Layer 6 of a small transformer language model trained on English Wikipedia (9 layers, counted from 0, width 96).
Take only the direct path to the model's output, skipping the later layers: a vector added to the residual stream pushes a token's score in proportion to its dot product with that token's output vector.

Output vectors of the tokens that the questions are about. A number n stands for (n - 128) times 0.0092.
"ic": 175, 127, 194, 167, 82, 145, 142, 111, 164, 119, 114, 71, 129, 108, 71, 152, 104, 165, 171, 151, 124, 136, 115, 175, 87, 105, 162, 153, 78, 108, 97, 120, 141, 139, 190, 98, 94, 167, 141, 132, 104, 108, 75, 188, 112, 101, 159, 204, 161, 123, 113, 133, 153, 148, 124, 122, 140, 161, 111, 140, 195, 139, 61, 118, 101, 68, 146, 129, 67, 160, 138, 104, 158, 160, 81, 124, 118, 137, 111, 120, 119, 97, 136, 157, 97, 152, 155, 100, 178, 136, 101, 119, 151, 108, 156, 141
"h": 103, 123, 115, 118, 94, 178, 142, 172, 143, 130, 113, 125, 151, 125, 78, 98, 134, 120, 146, 149, 187, 134, 96, 181, 125, 81, 138, 90, 139, 169, 95, 146, 158, 155, 154, 86, 151, 121, 174, 122, 94, 160, 114, 182, 149, 90, 75, 128, 148, 133, 107, 165, 95, 134, 89, 129, 167, 105, 128, 85, 71, 164, 182, 177, 143, 142, 158, 134, 122, 184, 143, 154, 108, 115, 96, 150, 93, 180, 101, 171, 140, 90, 123, 121, 196, 141, 138, 124, 154, 92, 119, 122, 49, 145, 96, 126
"ist": 70, 38, 169, 161, 54, 124, 156, 168, 144, 101, 107, 146, 134, 107, 92, 117, 106, 132, 156, 91, 168, 118, 124, 136, 94, 144, 118, 133, 104, 148, 130, 127, 166, 161, 144, 130, 109, 185, 141, 172, 74, 114, 109, 155, 82, 161, 141, 109, 125, 119, 125, 134, 186, 114, 98, 111, 107, 157, 76, 105, 96, 158, 113, 125, 97, 175, 124, 179, 56, 178, 121, 108, 176, 204, 127, 106, 86, 126, 119, 103, 114, 178, 26, 119, 134, 187, 144, 101, 92, 129, 62, 100, 192, 109, 146, 189
"ig": 99, 99, 162, 133, 97, 145, 173, 120, 152, 135, 63, 165, 161, 108, 76, 121, 123, 145, 130, 119, 87, 123, 105, 122, 175, 108, 145, 81, 123, 127, 118, 142, 163, 153, 148, 126, 144, 163, 102, 167, 139, 144, 131, 89, 94, 127, 181, 133, 152, 76, 130, 149, 179, 108, 91, 125, 138, 229, 149, 162, 193, 159, 68, 111, 149, 158, 145, 102, 92, 143, 167, 156, 141, 144, 148, 128, 142, 109, 71, 78, 114, 150, 102, 120, 149, 101, 104, 83, 179, 62, 86, 111, 127, 142, 93, 125
"ess": 62, 41, 95, 176, 49, 70, 126, 99, 130, 118, 126, 108, 120, 169, 74, 111, 125, 97, 118, 37, 91, 129, 181, 139, 145, 143, 194, 157, 134, 92, 64, 134, 135, 152, 144, 138, 167, 130, 160, 117, 93, 108, 131, 145, 83, 118, 123, 105, 111, 140, 155, 112, 203, 133, 157, 145, 98, 150, 118, 126, 142, 98, 107, 64, 67, 109, 68, 98, 135, 199, 181, 154, 161, 63, 103, 142, 124, 109, 94, 27, 90, 171, 146, 139, 168, 173, 140, 79, 151, 118, 152, 149, 129, 153, 178, 110
")": 113, 150, 180, 102, 83, 86, 150, 48, 94, 131, 167, 158, 160, 125, 135, 119, 84, 139, 174, 109, 137, 138, 148, 129, 88, 89, 130, 189, 210, 161, 106, 94, 133, 146, 70, 210, 151, 184, 93, 122, 139, 111, 144, 141, 150, 125, 156, 154, 114, 134, 175, 140, 135, 110, 127, 141, 82, 89, 125, 130, 110, 133, 158, 121, 112, 164, 111, 119, 191, 227, 138, 136, 145, 127, 134, 131, 95, 157, 131, 116, 125, 147, 93, 139, 113, 74, 121, 151, 110, 94, 152, 119, 146, 90, 97, 96
"B": 128, 112, 91, 114, 119, 123, 94, 123, 100, 123, 116, 183, 112, 136, 131, 104, 144, 144, 101, 177, 87, 133, 107, 149, 122, 126, 151, 169, 134, 110, 88, 134, 130, 127, 127, 170, 153, 164, 146, 195, 155, 103, 145, 153, 168, 153, 143, 113, 119, 107, 102, 196, 136, 95, 137, 176, 173, 148, 144, 125, 143, 114, 148, 133, 120, 126, 134, 108, 176, 94, 123, 141, 135, 158, 129, 170, 114, 165, 138, 126, 138, 107, 81, 118, 129, 162, 79, 143, 153, 164, 153, 137, 127, 118, 159, 100
"]": 175, 109, 139, 131, 44, 54, 185, 7, 54, 129, 88, 100, 114, 142, 125, 154, 83, 150, 145, 49, 186, 108, 65, 113, 94, 118, 179, 89, 180, 92, 63, 109, 138, 120, 32, 197, 117, 145, 169, 129, 136, 54, 148, 178, 141, 129, 165, 133, 74, 135, 113, 145, 117, 151, 101, 136, 164, 159, 101, 69, 61, 89, 142, 61, 88, 217, 172, 111, 139, 193, 199, 93, 157, 100, 202, 201, 162, 104, 127, 139, 121, 123, 64, 187, 161, 96, 126, 111, 182, 195, 129, 133, 200, 155, 107, 162
"i": 117, 93, 146, 110, 95, 129, 127, 98, 155, 122, 93, 127, 160, 107, 197, 140, 133, 157, 134, 144, 127, 142, 122, 177, 113, 157, 155, 88, 89, 111, 136, 141, 165, 113, 165, 115, 102, 110, 97, 114, 91, 150, 146, 143, 108, 90, 95, 185, 140, 100, 179, 109, 152, 145, 112, 105, 110, 169, 88, 155, 175, 153, 142, 156, 161, 76, 108, 142, 156, 175, 115, 118, 120, 137, 101, 162, 143, 132, 98, 110, 127, 156, 140, 134, 129, 163, 141, 114, 116, 128, 126, 142, 164, 153, 126, 122
"iv": 115, 61, 164, 98, 127, 189, 182, 160, 156, 83, 142, 63, 154, 134, 64, 130, 98, 165, 102, 118, 89, 132, 99, 116, 82, 173, 156, 115, 153, 166, 147, 129, 176, 97, 95, 152, 174, 200, 136, 150, 65, 127, 129, 153, 84, 163, 117, 115, 132, 132, 170, 157, 158, 76, 111, 201, 174, 189, 88, 127, 163, 89, 162, 60, 97, 136, 185, 135, 82, 141, 139, 114, 159, 96, 97, 120, 189, 146, 120, 133, 114, 173, 110, 142, 182, 132, 151, 216, 102, 99, 109, 133, 109, 134, 193, 84

Each question shows what one neuron of this layer's MLP adds at an activation of 1. A number n stands for (n - 128) times 0.0017.

n178: 141, 98, 145, 100, 79, 125, 125, 138, 138, 146, 125, 133, 145, 62, 93, 105, 97, 96, 62, 183, 132, 157, 131, 125, 140, 144, 144, 119, 105, 135, 134, 124, 129, 117, 111, 148, 148, 135, 161, 118, 131, 115, 135, 191, 115, 147, 69, 137, 182, 158, 73, 123, 131, 114, 116, 143, 120, 127, 124, 155, 109, 152, 95, 181, 116, 105, 165, 129, 129, 155, 125, 107, 169, 128, 146, 136, 95, 105, 195, 132, 115, 97, 82, 96, 125, 78, 202, 186, 94, 111, 156, 140, 94, 177, 133, 123
Pushed up most: "h"

n153: 98, 65, 94, 111, 74, 141, 153, 112, 155, 111, 164, 108, 124, 63, 84, 128, 129, 132, 173, 129, 113, 143, 133, 154, 123, 115, 117, 98, 223, 123, 124, 78, 129, 95, 124, 118, 162, 102, 140, 96, 85, 110, 143, 162, 109, 144, 134, 155, 146, 122, 110, 116, 82, 158, 115, 114, 73, 117, 136, 145, 194, 116, 144, 116, 155, 89, 162, 142, 132, 124, 115, 91, 99, 121, 185, 154, 100, 122, 141, 130, 156, 139, 138, 119, 131, 70, 135, 171, 110, 155, 145, 146, 123, 119, 148, 137
Which of these tokens does it push down most? "B"

n222: 180, 174, 118, 67, 176, 156, 125, 139, 135, 110, 152, 87, 119, 145, 112, 111, 155, 113, 128, 105, 127, 88, 137, 167, 141, 112, 170, 125, 126, 192, 119, 137, 134, 147, 144, 138, 88, 177, 136, 198, 146, 177, 114, 126, 154, 108, 143, 150, 135, 133, 93, 152, 140, 143, 118, 155, 124, 174, 153, 136, 70, 82, 49, 113, 120, 98, 72, 144, 98, 120, 70, 123, 109, 103, 131, 111, 122, 136, 103, 142, 173, 101, 131, 137, 98, 120, 64, 135, 160, 118, 144, 92, 173, 103, 145, 88
Which two tokens does it push up most, strongest first? "ic", "B"

n235: 114, 175, 121, 142, 159, 77, 114, 138, 139, 135, 139, 152, 134, 106, 109, 153, 155, 175, 137, 126, 137, 185, 146, 121, 153, 63, 81, 121, 121, 115, 118, 127, 145, 102, 93, 158, 110, 113, 159, 131, 129, 124, 113, 99, 91, 110, 87, 144, 134, 97, 147, 116, 175, 97, 95, 91, 146, 133, 146, 126, 96, 91, 79, 134, 155, 109, 113, 141, 79, 118, 92, 183, 134, 149, 106, 80, 143, 108, 168, 157, 162, 137, 101, 137, 140, 154, 106, 108, 55, 86, 151, 161, 181, 101, 115, 139
Which two tokens does it push up most, strongest first? "ist", "ig"

n149: 127, 123, 129, 127, 176, 142, 166, 94, 145, 131, 159, 119, 134, 151, 126, 166, 130, 112, 126, 119, 96, 104, 79, 112, 121, 152, 67, 139, 134, 122, 157, 169, 122, 107, 94, 130, 109, 108, 97, 182, 136, 185, 135, 81, 91, 205, 118, 113, 150, 146, 102, 127, 193, 135, 173, 150, 160, 137, 123, 137, 106, 121, 143, 117, 154, 163, 159, 105, 105, 173, 166, 144, 106, 94, 133, 107, 124, 166, 155, 137, 147, 121, 175, 155, 133, 133, 127, 175, 150, 123, 119, 80, 164, 91, 154, 80
Pushed up most: "iv"

n39: 114, 172, 155, 124, 58, 101, 125, 142, 111, 136, 130, 150, 117, 107, 137, 128, 150, 102, 124, 123, 103, 45, 138, 128, 137, 133, 89, 157, 158, 118, 135, 143, 163, 113, 91, 107, 73, 120, 148, 205, 121, 150, 115, 166, 145, 78, 184, 127, 129, 109, 130, 109, 158, 83, 151, 148, 120, 176, 99, 185, 130, 109, 156, 119, 100, 140, 138, 197, 152, 179, 67, 114, 118, 147, 133, 115, 91, 172, 119, 136, 132, 145, 143, 119, 127, 86, 149, 158, 119, 153, 159, 73, 122, 85, 137, 96
Which three tokens does it push up most, strongest first? ")", "ist", "B"

n234: 98, 142, 142, 117, 81, 148, 80, 185, 138, 129, 149, 160, 112, 112, 116, 143, 123, 76, 92, 134, 142, 174, 136, 62, 155, 133, 111, 93, 180, 105, 118, 179, 86, 184, 116, 102, 173, 77, 135, 154, 157, 138, 139, 129, 122, 87, 170, 107, 171, 126, 126, 154, 106, 132, 135, 163, 119, 118, 176, 106, 151, 126, 115, 88, 154, 152, 80, 120, 106, 118, 139, 118, 210, 111, 145, 119, 102, 82, 130, 130, 70, 114, 100, 104, 138, 125, 161, 162, 129, 111, 169, 163, 137, 110, 114, 118
Which of these tokens does it push down most? "i"

n174: 110, 113, 87, 129, 174, 155, 121, 127, 84, 151, 125, 72, 153, 94, 111, 126, 115, 113, 111, 126, 149, 139, 136, 157, 122, 110, 90, 144, 181, 89, 146, 95, 85, 139, 89, 129, 143, 144, 182, 76, 142, 110, 201, 138, 134, 96, 126, 155, 137, 134, 90, 136, 139, 116, 143, 117, 77, 84, 145, 140, 121, 138, 115, 108, 157, 123, 114, 162, 131, 145, 46, 120, 131, 153, 112, 93, 129, 115, 122, 120, 154, 157, 161, 139, 133, 109, 115, 137, 111, 102, 148, 146, 112, 155, 151, 110
Pushed up most: ")"

n216: 128, 111, 150, 130, 144, 180, 136, 118, 115, 160, 87, 113, 129, 146, 136, 155, 74, 149, 167, 140, 99, 124, 166, 145, 124, 87, 145, 116, 126, 125, 147, 159, 205, 132, 108, 118, 150, 136, 115, 120, 123, 137, 157, 94, 140, 139, 161, 128, 105, 144, 136, 92, 147, 121, 211, 135, 106, 125, 159, 108, 129, 181, 137, 125, 119, 125, 114, 152, 150, 82, 247, 144, 114, 120, 146, 107, 80, 185, 112, 126, 107, 141, 127, 56, 143, 126, 118, 124, 83, 133, 181, 138, 146, 107, 79, 82
Pushed up most: ")"

n253: 145, 176, 106, 136, 148, 110, 163, 137, 148, 127, 145, 124, 163, 138, 165, 177, 125, 126, 177, 106, 144, 126, 111, 108, 166, 81, 171, 112, 158, 139, 139, 102, 152, 176, 174, 157, 84, 125, 145, 123, 155, 144, 97, 108, 119, 175, 184, 119, 175, 123, 146, 85, 116, 124, 129, 132, 107, 137, 155, 100, 91, 167, 135, 128, 109, 136, 115, 87, 108, 152, 119, 93, 137, 124, 124, 134, 165, 147, 136, 126, 127, 162, 165, 89, 160, 112, 88, 178, 124, 119, 124, 107, 83, 86, 65, 119
Pushed up most: ")"

n66: 120, 96, 100, 148, 137, 129, 160, 152, 134, 95, 187, 99, 103, 122, 152, 111, 168, 94, 164, 115, 98, 141, 125, 124, 108, 148, 180, 70, 116, 126, 90, 120, 116, 143, 159, 157, 113, 136, 141, 68, 160, 72, 132, 160, 147, 152, 118, 154, 129, 147, 167, 85, 82, 122, 143, 125, 189, 192, 100, 152, 149, 115, 131, 141, 120, 80, 110, 123, 148, 141, 121, 46, 89, 173, 128, 131, 115, 150, 123, 133, 108, 163, 92, 110, 167, 89, 151, 149, 144, 112, 146, 156, 130, 132, 97, 142
Which of these tokens does it push down most? "ig"

n24: 125, 123, 144, 132, 137, 149, 117, 168, 161, 117, 156, 162, 85, 110, 120, 165, 91, 84, 176, 124, 103, 128, 139, 114, 114, 145, 166, 127, 77, 130, 130, 124, 58, 107, 127, 130, 174, 116, 87, 168, 174, 140, 66, 151, 124, 147, 138, 126, 89, 113, 119, 112, 122, 157, 143, 150, 121, 156, 85, 68, 215, 84, 148, 181, 125, 155, 134, 101, 150, 154, 127, 135, 146, 132, 119, 79, 134, 128, 137, 156, 180, 164, 142, 136, 186, 142, 165, 132, 160, 157, 87, 155, 155, 169, 117, 77
Pushed up most: "iv"

n47: 85, 117, 101, 119, 200, 102, 107, 129, 106, 118, 95, 116, 102, 96, 176, 185, 132, 128, 163, 91, 138, 146, 117, 156, 124, 145, 131, 115, 159, 101, 168, 121, 121, 169, 124, 102, 162, 85, 105, 139, 139, 146, 145, 80, 111, 134, 116, 36, 130, 104, 133, 109, 112, 151, 111, 112, 92, 136, 111, 139, 140, 127, 110, 117, 139, 123, 118, 108, 153, 145, 125, 82, 140, 118, 132, 123, 87, 133, 123, 169, 155, 52, 127, 123, 120, 129, 176, 125, 125, 126, 113, 109, 156, 158, 108, 139
Pushed up most: "i"

n52: 166, 93, 125, 146, 101, 154, 125, 149, 129, 162, 122, 165, 147, 91, 171, 123, 93, 79, 145, 143, 101, 97, 165, 131, 109, 120, 124, 86, 139, 95, 157, 106, 199, 100, 114, 141, 103, 123, 116, 130, 141, 171, 145, 175, 102, 117, 130, 138, 119, 132, 115, 137, 183, 109, 99, 139, 92, 129, 120, 92, 121, 135, 122, 140, 165, 137, 158, 142, 130, 108, 171, 160, 147, 171, 155, 103, 142, 141, 120, 113, 135, 118, 116, 142, 149, 176, 148, 177, 64, 141, 87, 140, 147, 114, 143, 89
Pushed up most: "ist"